Layer 3 of a small transformer language model trained on English Wikipedia (13 layers, counted from 0, width 64). Numbers have three digits each and are written without spaces.
In attention head 0, each number of a token's query or key is one row of weights dot the token's vector x plus its bias. A token spreads its attention over itself and the tokens before it by the softmax of 0.125 times query dot key.
The model reads these tokens: "D" "i" "arm" "id" " Park" " |" " St" " M" "ir" "ren" " Park" " |" "\n" "|" " Cap" "ac" "ity" ":" " 13" "," "6" "7" "7" " |" " Cap" "ac" "ity" ":" " 5" "0," "8" "1"

Query weights of the head. A number n stands for (n - 500) times 0.001.
q0 (bias 0.258): 472453524453368447457478534578414614464598589567537325452301434544374434646405481474337414580441404408584706523485602454619537403481496514540492577577298548310544499526573465463542270546564392
q1 (bias 0.165): 478503440486561464428553498538475599572529488506490470450500538384470491495416630456531528433448503522591334401547470457534380522404424587667556409476664583616342576454467489563514532488328544
q2 (bias -0.331): 317532568481505534535469410568602496613515475441499502299552639533533391437544396540676559431519601654579421534340464420450496538562516549531334395423539495600537667397427492525616341579442459
q3 (bias -0.010): 520509482536587525510520552443511502500467480538527504534503484485536538515573509519542521534503514480529495481495525583482518468560549526496541559520546488495498544574440504490529567487515549
q4 (bias -0.288): 443526580469390491515444444741566541579496440378465480394404589602463464539351492519507491447614612688426508574409406453595451632422437477546461350470373502619574484540604614539453342417527524
q5 (bias 0.397): 525538379574579551465595607428444505451500646523556329592462392482386638429583562448486469469398353304523390524521545519445541412513553531539571387627430413366566536469398358490494459627383552
q6 (bias 0.123): 534342322457649619294564717380441396374604553637488491681426293294498674643677401603480355690308387266708615551579515708552632413385597640351565572577484439375606580489433415449543540513616576
q7 (bias 0.232): 497546503535346441444475458652469489426596536524460370511513534613400506643402555474342519534452429438561614585504574466653484463462457534557533549524393536418522378447579478542381416493497456
q8 (bias -0.366): 420588405436407381510382264562684547641520454353558597326492582492625374408352619499512582374781607693535462584362486415504506639489444478445495380482468528719370508446495567589385500644530431
q9 (bias -0.158): 579597690423343464597552548677427445470624490275454520609475540503386471534350415610417506494625603505398736661626515387656486517472448544417389635435358478471624415399708578508542398432606422
q10 (bias 0.072): 532526574532317540532387589659354428412528665505619486614513419533449448597477427481345571577477387362542770455563540453728625608466446495402507494529396648466582381387605516483322565399653602
q11 (bias -0.465): 533713463591481408589432229574770470667284404241427693211633676596669394271345437517657604369590799803632178501337412279321438621377438453560473270337540422869496614447445619647458502499443428
q12 (bias 0.140): 578469480519520357519566549522463563496527577601512529595465388357356546412571431558479383565419548414564569485517617499455634488502501400474517518627385489476521510476440521469468456486520592
q13 (bias 0.095): 462662647373286462455432434948521505485667583493459441407530527683216485695254420409446491410394518624469603552574506332819592712404367482604383496467318607451687501443780518518384166408521508
q14 (bias -0.403): 506517639344399508520434439811606577650593433297476623221418682601387420569399470662440514384682659702564557511466433413574456629495407503567452418495408488730476420325485587621346371566590370
q15 (bias 0.115): 527513526477447489483445478573497476474550467547482498429464499578445528544410532464460491460504424521447598506538495422501444582489490448475500513552425440436467453414547497498419455542542491
q16 (bias 0.159): 359515530533546540562529455560423420423469576565323577464400610462467478524466406477663544593504271433526486598483537480459508623453455478439450556484474556467487583569572625517603498521507451
q17 (bias -0.124): 585406554492371499503520517516430415464396477468529542470489433600395491569459528580422535470620565444496608458480480479553511454482487501454488686496364472498552458347541420442403429567569431
q18 (bias 0.070): 390472525538399618525560606496430398399601624546561370564551498456494446596680374476436471568379509313543540535507675589595629259430496499445401500443497560248694521563603408484591460389522511
q19 (bias -0.199): 423608583527411444614470451489616462596325350404465644400556541622637573378418418467650584406665685690483401540397458351394491632508501456503494489472452439661536568483419603498600452538476503
q20 (bias 0.443): 505421426626752614520659662306472304355588664712422331709526426456434638458677514451506503701244338214539443433718642679385565212535594528397565585564594451219560502582400375471564661480391565
q21 (bias -0.004): 545473459529638543543541520373494513521402421493485582530534485402587546443577548553593528501578511471509381507477474546400477482545541495496542543474582487566439525529427501497521645488480532
q22 (bias -0.350): 413671538445455412600479289638609600659458323428441599324563599597506395411278543525665667400726647738577315564365380300488420642451408505645445502429528530726344511408549611579505405513359456
q23 (bias 0.460): 538549566495467542560531631575257470315599581721434343729483432558383472696617394489494432546309277322469611456533607554599567391488497449497481627529396561192638481539623512405560482324549589
q24 (bias -0.119): 532338428705523512580527556443392476474504644580529478478429517371618331411628590562627513640432563437614451462470559514355419406521604522555520381548515489463461511340358478460521499521515406
q25 (bias 0.048): 627439513466536474472496447772473534454557511495426563395550535516456563584345506467459338410485567541442554617597574462543448580476434383540406511485341540553626474537571583460377489435639539
q26 (bias 0.248): 431635578429351490454443494748463559477641550566510294462385479672350414706365429504399545482477426449581675532526547489785589453393453552569467560541391530358644495546697470507506173454481408
q27 (bias -0.283): 502480531514523393662415373619566497608396301640453505518460556507502427315401549695680534468589627698438309491350311469374308537570496393584509549425692533680455429445424690465544572358357433
q28 (bias -0.023): 493518582489387490506446501565499562546528439472566511454473571562440484567443545521423502487503498541509594507477474437581447547522467539534506535500463520540454422434514496527483451507567481
q29 (bias -0.011): 545488496519549506529487517441487507513444460526508516524496498474512519464524516520506493504492479498480470469488481520452468505526528468480519521504510471504474497519470526478514541488518536
q30 (bias 0.341): 576412440517615600450510704315333516429606619514610490775552431353524485585691550519418343590333329267566659398607568687477619393454555577346498541626432557408484588446449344485568608446587535
q31 (bias 0.198): 429598593314314422496495380711601536548554463470546543387486503630447444636320612444421555436566529660524382450414411472666418597509400572628496630560486609608343446496498523570443360511360331
q32 (bias 0.050): 430573620417419535598279263777540476639469563465429536265618640660520479485347441465543620331558577729537444494443453368516277692334357502667450325584562574741507553470433639487514439586355456
q33 (bias 0.214): 448630597320341668492493429720439439371629613385526504354416442668483455727422570356431629447679345575383533534419363509741413450341382651554385499478355575450455395587740434515384374538587459
q34 (bias 0.195): 392554502480221332449471385618620474451501554593595596502566473627411463691397596318392449453438491477484456592486612474724564568537434552535512580468410541484500378501462477551475370593538437
q35 (bias -0.212): 452512475458535509505487366602584482561458432428430574376492549429583441484410565543632576441639581630451323547455390464530401601409441497539503353400581497643487549498566565541494474523467506
q36 (bias 0.085): 379553514409225456485473376697552447504662546554514497453480484693325527658342565392355518467593352518318588574523521403709466746420470505473486480576281416383482303430703531539333373592512469
q37 (bias 0.214): 629475436499646440457510502300514511459561561584577521646455364100511470416659502539545382598296450345606531584530544472476568258538499557488643520508586474419471476597361426479569665553580520
q38 (bias 0.210): 514354454504557543431476648448380465417566642580615410645437317258481497635696548512376457573454403162540648494662619713706651372528523565435639508582562578369562443527445382454468569497497536
q39 (bias 0.180): 456483408461493520447610471703381442416521554469453502514503404458313461616448446482458445478577459289488558514623619575689658555454423526452423539515323499461613469523621488432390511463585605
q40 (bias -0.094): 433610521507500388523451535466451545518423455524598499460483480612569548411419579448534502384453403447559483557435623503460479477406503397506495337468444519606537475526498547463557539446600549
q41 (bias 0.054): 512487379456539585551528442587574454480629526502483505635526455362598451512532398535512349616314543484559370445449421622426416400490497599501474537645463537531505569569312587460632585407398312
q42 (bias -0.070): 676494280596556528411642563423412588399610551493560428785499447477445520629593527595365349563394375258438574512569471579511634420540503557403551536585450421376546497513531350531438641530570600
q43 (bias 0.207): 509565525496592589504494603544527463449568542453470359621439505496538436505395574446645499487425402489480491506629439419515533531505517496460539478465429593336569608389598464520549401430461449
q44 (bias 0.032): 475514508446462478532485441666481486518460424490451587434510489442480475532404495497558508434638532557430467490486470470562475668451424433484467491505396502590490495467555599483446476488537544
q45 (bias -0.338): 517392450563700527560485477255651528635338381404474612403508546361761558279652592597658552491670614572550314531333403532221426492631612503497597431492658491667364637526275506530586627616367464
q46 (bias 0.314): 567405418602738552430484637251400388373541564708463524736359290304526442499694467445627478675312378329597700192625543724380647321441624522327633532656498458407460664483398410393505674396602565
q47 (bias -0.230): 473583552487469461578457441637515563596505428497496572455532557532488443491372516510598545465578526637488428507466436402517445688508459480562463504479494529646455488442541603543488495465509515
q48 (bias -0.068): 461525569513764585473488462274424538474418237393429501395485588493753503441592586623634623383733515468506541558412459580340425327591568450448530520409617446500434467523420504488544602468489437
q49 (bias 0.298): 569530551527454445493549573455461563453589558546618521531495400391485584457586514468461476542459419405507573529451580418482595506585564402460523525596425522412470503444564431522409515495550556
q50 (bias -0.105): 516420468521562473426581541548523413438552531479351503654427450465394422575562431576545469523574529450363528420564560593462621568542468390431625409503493462417574505516497593595387615537428559
q51 (bias -0.146): 475519560511431446581428342597584543642427421532447549322499575546552469422321525493586585447593642715499407488469432342454337593373448436629504420458535507622490523477568643514597388562482434
q52 (bias 0.017): 492420484477649518506522455413527493540394479644502564568470387484488436521482471559565489534460390340620471417583522580475567422305460325467516657478450618462567567438518447464570562512633542
q53 (bias 0.171): 509359407556349549518524577629500401558445583535583456673555549494334657500508744534335311432536480375508471520561535648622503456285496623506589606550331558535661432565573442453523463453498370
q54 (bias -0.377): 419381506563507470568523410699635542665521245482396571308607659503451500610403577630616490570654722569590472663384452338466364536469412559617470464470418470674418505443442517600493479533413577
q55 (bias 0.081): 493578533556477552462382477518510459464486492580475468487519531477546600500433523353569614348613626625537699529527579384512571517470445421448601603533454523384589578532459525448427407566571554
q56 (bias 0.294): 531448428493754548437505577278409357314467630464413420522507339357602522494722417483529559619517517297688499562408696701356656249538547468399536492557543549345488546640344440506398599477377518
q57 (bias -0.258): 437541277435376449621607469461615556482460390498553628540521620447612440454602545617424453547655525490472439508459515520406518443618416504287461544561567398465233502584409547503579527557476537
q58 (bias -0.265): 534413376560711632481521611112457498469256397412535540605445451159709469316722503631616552563547470403546385476379386662316448306569542483372556534417649472520371604530307466454637607531474479
q59 (bias 0.073): 550562501474383531552643466642504490393552433641509603567606478520481490654584463583515461558373461385485415456471504430529465455407417410527492534579432482352481490463587510523557479461487501
q60 (bias -0.309): 435533516431404478526515422559574508564493533406482519437542566597501432475412485503481532465604609622495431558474469454516493499392436540519421444440493520567511496498592543556531360538440433
q61 (bias -0.448): 448447518645825484615572486136624572663233263363435667351465724325999476207704558625837548375619755637618144399298290510068429321645624589445547379292848474808336765458105542602808661486396451
q62 (bias -0.009): 325720597537387478621407561537460544573454457420554497446485555512550512485448423426612638464566536550595428581428480385578551623578472550550493603461554533551514500564420518509580347376409422
q63 (bias -0.279): 375538515519385395572437388659518539615425356489443506347482615575519442422307532483589539362597573684445435509455428336507330660479438479580428372412509478662465529421507634468601402528478545

Key weights of the head. A number n stands for (n - 500) times 0.0008.
k0 (bias 0.561): 531440322494470483398416694316509331445740692535404423671651410506514421445619331437507376631394565398490465382488664574352701381640550515364467412515555442368630483459499423625315601567580569
k1 (bias -0.318): 472485539363502353556614522558552511602439460570657506466518563641574527542325604487583528422444423530499450459498431565570380419324409372607528462529456569514505609588634510431440796476449526
k2 (bias -0.658): 655634419546420508526483505456378329440689565561556483459335500604464460524363573574349507472480446495426497543556440507478457442500466502563587630517578522449362246572586587555336456456437579
k3 (bias -0.136): 478545538479499529586471467492460462535454469486543552450540532482562489461549450532586567467503518539564471503400469518461427506502511519470439471506533509511493529471492541467518515542528535
k4 (bias -0.359): 560468544486420531453385543534368430309672677478516451485575414629340418594586423396292491492547486458459765522520588605613500438520463442498545648569359625277496286462590499415353337511478483
k5 (bias 0.476): 498489444541678460489429556351653550539522323453549542399463444403653357279585489430502531475534567493470341503502507445372494400386472385500519455418800547568364515527388493482570690555409568
k6 (bias 0.460): 491419294587660468584502393431711495642361528489673624467555445314757425573600405576629498468601632541680442489368519518324571371476560435386540558543594437626380599463299408520522487674455506
k7 (bias 0.576): 425456437519580470438512641506498451570496480501506430618478414465498502572564477471456472570392476343555512442491553550521556388609511516522469484609567487484428617450487348492633534504451594
k8 (bias -0.502): 575625457508451624435476541595476557556513573475590377400531553780418699668394588416305533341420367528407496650450493400646523516424450604486521536600268595528465318595553542523445389558495538
k9 (bias 0.384): 423461377562403556411475547457478526416634583470363398577541499516519523608441482381332444609454484392584621562554580617542660416599575464560559417547422444311581571413452428533379297546620410
k10 (bias 0.507): 626269480650548412355625472490530464403455683532459487563512468532485636344534461509360397469396579490501774465576551442414592469549686584329411477459392492493502507446331427547519500454559409
k11 (bias -0.569): 416663688366246583403436364754481594524534480498588569422405568913431645630356502421266566236368543661351494547514407369735517712367495735579637589588377600634305397604749524452490340493517352
k12 (bias 0.182): 542432432542639467554582571320684547521557542429545476434491426379622386341576477479501511479560622507517434559586609467404586486524522510372508307422553413636602419406422437594411533583423544
k13 (bias 0.487): 577339411538540520435615617551339339219742691694474321638443327566269418726567512551288387672390343261394686461781587722557518320498537351563628590643536499180478296492640380426318419400370580
k14 (bias -0.411): 590543402567379417547538531428365413455496756493584404512468406664547494657473704389322542371384367379490674528488540518761588535396457507555403513509415534444391328488567498560226405608415502
k15 (bias 0.482): 482462483602457473465443564484465511481467503544453446571515447528454466486483512520478474513411465430538556505533539451557607570546507420471459497463555495437535475479526478512528531479487580
k16 (bias 0.321): 552484636548599567490574573529639419569612460528457583507501506528688350508410360592592434694509570598490480471395468489375424465537495366538395429424575477579670404545547502587520511391629471
k17 (bias 0.572): 594589468560408524390502316539443511550485532406545404614560456549464543488575525468439513509400497408542480485421500525593526614468512659528488432515635437413514613442462477551508442534470449
k18 (bias 0.566): 388466476488492415426490453515483400376626487422496607583420510309468486494585490576480432685521590528464391486449459588378576348607536572514540623603519508453346493558417515567393413347490440
k19 (bias -0.521): 431616606483303630436391329596555651602596438468562585469475606654386556468540482454354530334447558634481555512492461377550433709436508560524513484425468541602490370465604596439538347511659521
k20 (bias 0.479): 358415524446726441556592473374583509523381239468431724481368623260734475360647432695678568629564628515522314509475411586410365495599617326497382476389829459577515644492478582591743576365475462
k21 (bias -0.422): 429614599482490529500474337515535606615332371376499576381527547475620475410422487473598574404527523635588419458366371460458449599369469546547431386437513492645507667550466560469607494491537460
k22 (bias -0.522): 508604525341379557381485363658428576645600488569587440396440566776372525620215584417360567363299339571481441476491408578723373647266443574654553455568408510562532409549812619532429510459561524
k23 (bias 0.568): 526407548624610462498647557497541341464543430584445511709429456224464272363544456646656391762516633544479501477520492564326470473654567487613580535554592396475558586460474528576582617384624538
k24 (bias -0.109): 756531421495412413385449598481550480599461514332564532496395482523549461378403472455417494437508738562254495436595490351532588589552452558357449370376477489536496664602569454574469520545478565
k25 (bias 0.269): 410565553535547474409479589562445418318500620414454428627640397440424325649512486543389560627557519413541624578676476558628664385673373494496570528477488496355563588533460325442521312525410526
k26 (bias 0.443): 537372302509539487444482608435380433350736560652467473626483451490488427615659398496598378664338396360510476395466644715348641351468641484469546544679587496318401447457496480624301627474580484
k27 (bias -0.543): 569520542445556622483557497638292392481356433449503505369431528402411483565285496433539590491479394518366440483609401520597399699414527476629530403522473402381701546448670494711484561477623558
k28 (bias 0.283): 481476407546399419553451537412457420598454605537530466602515436525455550495479548474430495456502477420516580507516569527568486555529478480515507479501480436535478438413481484485398605581478612
k29 (bias -0.322): 481499546517487498555480481473528449548397437502464530507564484448512482394484474522543510498587543533512499518478508480463462564515504450471506482461526452545567557475465515474532559545517510
k30 (bias 0.497): 555458403717539437603516496254675448549297476429527556526421550397690476338539565571531478489663604546541511612442497429349528391654523443569601435487519406660482552465206475449521663561460460
k31 (bias 0.103): 568498484408446618550556539508412479562458647594541371533574579696541583584542540486474616454302301338444502360483504593623394433408486481605335357581436495433574531546633480395494575449394626
k32 (bias -0.484): 622545586559432534521630591558333429338467506629616543529416559715312520517279700497360474444363350430414603456589425376542446586501461543628493593434458650465522410604610394558438579504552517
k33 (bias 0.483): 576502505469528471428492508537299651282776797669451366605732440603400402565610626499463562724436385330532634461259521667695364368461361511639413638611546694263408376585514536401450469377407464
k34 (bias 0.522): 519490359502631658536511625543525449561451599506550407682481375456419598566670500512415550648423467328350447440628569553512361380520449582510434409510509424573483446436460355291577438457334712
k35 (bias -0.480): 565579550437474606477525479652404558432481484477566497430511481652458548668369518476484512450527434544416541503476406547549415487304429476548559593561368622429476512619626546433493435462456445
k36 (bias 0.381): 605364464582587529411481580483496622471657567519470373617507405534318504505664472462399408612410363357472645521579659592541550395500526385437359567499528589371593346571553460457558480397395541
k37 (bias 0.107): 233527367489739541620460663284555632576332498509471535384572447332768552363382475541713504483624692564588214499447522430204498602487526567437614331437533357746319638476304479546447580602491609
k38 (bias 0.543): 573431339637689516582627570324507574503300500386563639432550548394741620454612510536708500488553580507538462432430489580203586424422596541400401396462506590625384734519265502552476593517459529
k39 (bias 0.641): 527487496540650494410607374447513536464580564415571470546538487478538425537561426551502546571393442465580590614504454692460521298356498583427471505503536568464461509553450485493492457491458332
k40 (bias -0.360): 440578417463550464449568613609546584436520425420492573587412508458507414497703531423481439545474484570383455549485454436531581503551418498582617402524401521540467315564446475512552591501666519
k41 (bias -0.343): 454560475446531639559341621384500483494377533476543547449494685465672488447467298552529610431438523513423454502591505440397513339634604506470481400475517444562596629534473402526504531525532522
k42 (bias 0.690): 435417479571653481484321512466618538553446391468524369464528377369540472454522314450560521434583513538601416622508597536481538385524528513498594618552605433578468614360281482519611609593378405
k43 (bias 0.563): 537457488571410582340451543509507376434473440599397494529453598643547539538507454616418421536558588573344606514629474558449480492520647286555663518507517453332528546534636645456541526368620560
k44 (bias -0.218): 554560583553473565447553441529476581498472501426546457525546518566446450483456508516472515460431435523496638552470406505490459460368447467477487446477376555478563485558546520395501469454522452
k45 (bias -0.617): 514733583467335617497356435451488509592370389360521615204577588681631577435360432401487594223570562674479408435371380316429507700378442555512407447419442594632513518551538614547513435536520568
k46 (bias 0.323): 549415422576619395698574425354611586552334447450586569471320620305673442306637380689797455498576745591496399604352538375342362583546532419332542305438622430674497494393349576522508610487492448
k47 (bias -0.440): 577500563517471529432550459589455500560510512515480411482443514594391463515342521487395477452439432545455574527565435512601422577436467408566538408470397446509610451553616524474475557465555458
k48 (bias -0.571): 440706467510326446495370419518344551597429404377510626456370671565595417567414638476598511355454404595592507481259365503515539556466429555583447484542435569545326616559525694508615353481653568
k49 (bias 0.498): 447480514545499440448476548442644618562602507421421444426552479456582436340500431447482484424516581561551401485525547391398685503491453467413482336488530505598503514566416521526532545429388597
k50 (bias 0.244): 602386644577688533535591605544519390402469429464590396491433400438633451468696460543607417557519543589459552613517648526480361426465628445467413555442477533414573436386569599433581428365459374
k51 (bias -0.573): 481549509417393525439493550579463541451581513553501531599535516584340562558438559461503403541467482489395456465545509476536545619485481494486590490497455509478668504580662464584374599512619469
k52 (bias 0.309): 401506427563523517323589304535498377448437485489509482600492544471484520498656546689539466589624543564471320573321408629465448529470522514468587480431648380618552439519490534680416572427567357
k53 (bias 0.533): 411472478582649552408466468356567566455345519283639587606584430362472554570777533387475503723569455282424577548519503597428605380515495454619542466657598457342503551528271195499407588592532475
k54 (bias -0.569): 386599505501441495380309477375353476499585621395649507500512360626429433509406499460284607432406457456733674466481481711637462531566482570585421559482576542457550414448677500472455461492424619
k55 (bias 0.301): 386492571540458489472386473580506495561488483584683487562473533512376526514457642620423412535453601509483505545453499339486391584569514472371526504537455417473389438438431515394469298539599703
k56 (bias 0.156): 527546557477609517531587475477549415514444406440535647313495552522794404418534508509547520445465611618624347379271463467359498433586566700442338457511515604602394636548477552475703274445464491
k57 (bias -0.472): 493487538354387608543412477451683591631405406547560529443529525539539615480320466510481671446334315537511508540464461460610405490445646651457285557547253385589641356317490622541492524542536540
k58 (bias -0.452): 502714576427356562559338424536537533685386339467534587321595600561724550413323539502585551405651568690560353480194408355387348549401499581468551424496452430648392583482394617434483502574615523
k59 (bias 0.548): 426483515462420508418441542532557581428519435543560473708424402410472393409564459565569505589352426479491471399545523555467551422489577595521469519541564423531567542486576488496537611313439536
k60 (bias -0.446): 583510481375444557411542449602484522409655536556507465511481508678379556656471587411354464557430354441431496488527526596662470434469534577596555632581409535373561365515632500533414410468498337
k61 (bias -0.555): 417923597347112599609361260567444494768371426372643789293431747835694636581210523371481748023552649836322413472341211333650348862267345569726548517450339578777432502517690822574430427517607523
k62 (bias -0.356): 489451540484415600497450451568530574713616517541527643384433642591547544570416484440411523401417565641433502379517433489457472654388544461560417315536371461656390464579525576467408491561709643
k63 (bias -0.440): 562564499482411522467520560589450460503607509563563478594500493574297506575347537491397512507470444501401657569635445519606430557461430421546599577478403539408606392487662518509411595538636573

The vector x that enters this layer's attention at each token. A number n stands for (n - 500) times 0.0088.
0 "D": 591602564292285729444631377520202504687205432533600623461375654667396637609344705252419577211298381353408427308516277494635411767417376556623673623565516606519478560468731630370635594398632648
1 "i": 654740445204240816428396396436197456533427400536592576409492557791527643565316665408451597154315320587312590537449335438568430865451456667526637534502363674617461439614758603366446481484615501
2 "arm": 496654543382247673390383555483198494528502421435582577440453662842608649617340671323391627099272451543409506451476225486542364863360433599443650638495285686541455408538742638432465617563611577
3 "id": 591663537372153776448370454433237517467444450510556584472406584917607702586292549325483559155360380517360555362391283508641344866383384712471623553572361636625440446557729574478437573490588601
4 " Park": 607658625273140729480480571403296516546457421392595570382467616815453705643382658214377554199340424460505548372437325420526366918301517628524642585439387568507425375636747728430441518539584582
5 " |": 576683502271146741455446484425241528593392575583569685398405682797360780578328550287409647235305284655289497373390331388592413681396455611695620643379459540513423466575743559455555569563556572
6 " St": 622705543294245726497529550611151480608355420461611689446460473818467624585417596291272642172312330546448560423451326337508410807350579680511602542436427603550459420638787686467299462604539509
7 " M": 555696593280143746370545494543149500662512480450626584330464615784461714542335647308364633208407364512490528430490241396607522781332497582554635648406395573490465403507683757377362575542539558
8 "ir": 565649552310269761430374387521279471518377435504589593419416572880536705681368606398415598025334367581421600474439316548578401825421311685495636544590341713552443431478816528503411541424577498
9 "ren": 573822574387201721381342453423286476564496363494597543417471669781469678684393652359438575120372389641365540444511345585564402866308459662505483500548279742546424360571796445371460532526554522
10 " Park": 591665624284157732476455547437303523530464435377578554375493608832428701674384689213362561195378395460519561391422330436553353892284503631529617590447378566500414377640777711437417505556578574
11 " |": 558689504282155739459412457457242536575411587570556671401421681812351788615322578288390653231345265653298518384374338394622407661380441614697607647394442549502413461572761551460525552577555555
12 "\n": 550750568266245707494468371529270485621423565537548596548474634893349677642297698227383654315389261600317442296521223379496439748482399544584562517461450714454360401498716715436514591582543549
13 "|": 501731481250244751526458446565325522585341561528592631491458611853446594613306583347308674289264238670258464388559262354524361700345388608628570695400481599445497430608846587470506591514554521
14 " Cap": 461718581253235726436475529537137568479428523402625579395462555808374606684382636371252668152352508608444554382535358422552376744367468632390666647449340644508477409505787736441417567580568534
15 "ac": 611636457353212688409310395547163527534494381381632564440422528886417705628257580352512628155407301574373551474478311566646373792388384653470561636573357648569530426571843599476447541596585500
16 "ity": 574757503437129714426354560486243508535494416398622540436472651856459700645406712206410615199372338611374614474459332466612337882296338565494565612499325559492520428584766596490464494523545516
17 ":": 622720558286169747387424349425275593475419536568648640418453570823345715715293531275388681187413265641319587440463358355676436690390412593595553550403402564426493480565770679414547520569588507
18 " 13": 499738597404166722422531440545258535600482462501460514387387529873477697523388551301349669223363334542353513389439349393669403692287421650581622707408358560423438421577789661491359505730669633
19 ",": 619731551410160646403437458553189540519469583528548613398466583844418749636287525222328637247446264645337530451404352417641447772434387629607567556405304624457378495511813606349526569574668486
20 "6": 528776586365195766383451354520254539449471469518527518481382614910516647638356609300414650201328309573292513476418400450596407784336371611518635691426325558539466422540835580431422500659557624
21 "7": 529795587351187752374434362522248542478476481526527510495365614905506653634368635280413652204331343542294511487439395456573396789318381612546604702423324561530464426546815592438413498647567599
22 "7": 527800587350183754374435364523252542481481485529528507495364613906505653632365636280415650204326341543296512489437396456574397788319380615547603699424324561528465425545813592436412498646564597
23 " |": 550687531279149729460384471516239526546443601567529646407413673808326773627295566287394664233358274653289563391396350397669415688373451611701603657386425546466436444572784536462512530550562538
24 " Cap": 446721577252220718438461522562146565483459557416627555401464541816356607684377645354256667153337497611448555384549365412576378740365470645401667638463342648499473396505787727444410568571554528
25 "ac": 606641459348202679412304391565170527539525417396634542443426515891394704632252587338512628158386288575382554470489322559660377795389386661477565631588358651556526418572840588474439535591569496
26 "ity": 568762506430120703432345558502250510533520447411622519441476639859435695651403719193408611196355328612388619474468344461634346885294343575498570615513326563479513419581763584490452485521532510
27 ":": 616726560284163741391418347446285593472443568582648617424457557828326710723289542263387678184397251638335592438471369349692442694388415600599550547412402566418490465565767666411533515569574505
28 " 5": 498698602334175744427548478551243545551514503500540570433413558878426718555344568326369629184359305563471536358482400335680431694316331645616643688346375484390408415572792691453346480681617593
29 "0,": 576811571467163633422488462541278529472465608522513564490415567872414736664265549256337644194421267623364470443409382462629465783407365647592557582458326596473351453496901549317508537528633494
30 "8": 551779539332160726402432360526259528473516485547540457495378600896469660638362634256426692205321320557311532501435394468597406778338364611540618693434321566547474421541830591430418476657575583
31 "1": 515823583342200702358428436538250517491507536508574450487449574892452655656336679317449652210316306608310514470446379464598452793304361600546573718391305523502447386534800622407437498680575536

Token 13 "|".
To which token does it give the most attention? 12 "\n"

Token 21 "7".
Which token does it look at most, and with what share of its attention? 19 ",", with about 20%

Token 20 "6".
Which token does it look at most, and with what share of its attention? 19 ",", with about 20%

Token 10 " Park".
To which token does it give the most attention? 10 " Park"

Token 12 "\n".
Which token does it look at most, and with what share of its attention? 12 "\n", with about 50%

Token 23 " |".
To which token does it give the most attention? 23 " |"

Token 28 " 5".
To which token does it give the most attention? 28 " 5"

Token 4 " Park".
To which token does it give the most attention? 0 "D"

Token 11 " |".
To which token does it give the most attention? 11 " |"

Token 22 "7".
Which two tokens does it look at most, in order? 19 ",", 22 "7"

Token 29 "0,".
Which token does it look at most, and with what share of its attention? 29 "0,", with about 20%

Token 27 ":".
To which token does it give the most attention? 27 ":"

Token 15 "ac".
Which token does it look at most, and with what share of its attention? 12 "\n", with about 30%

Token 19 ",".
To which token does it give the most attention? 19 ","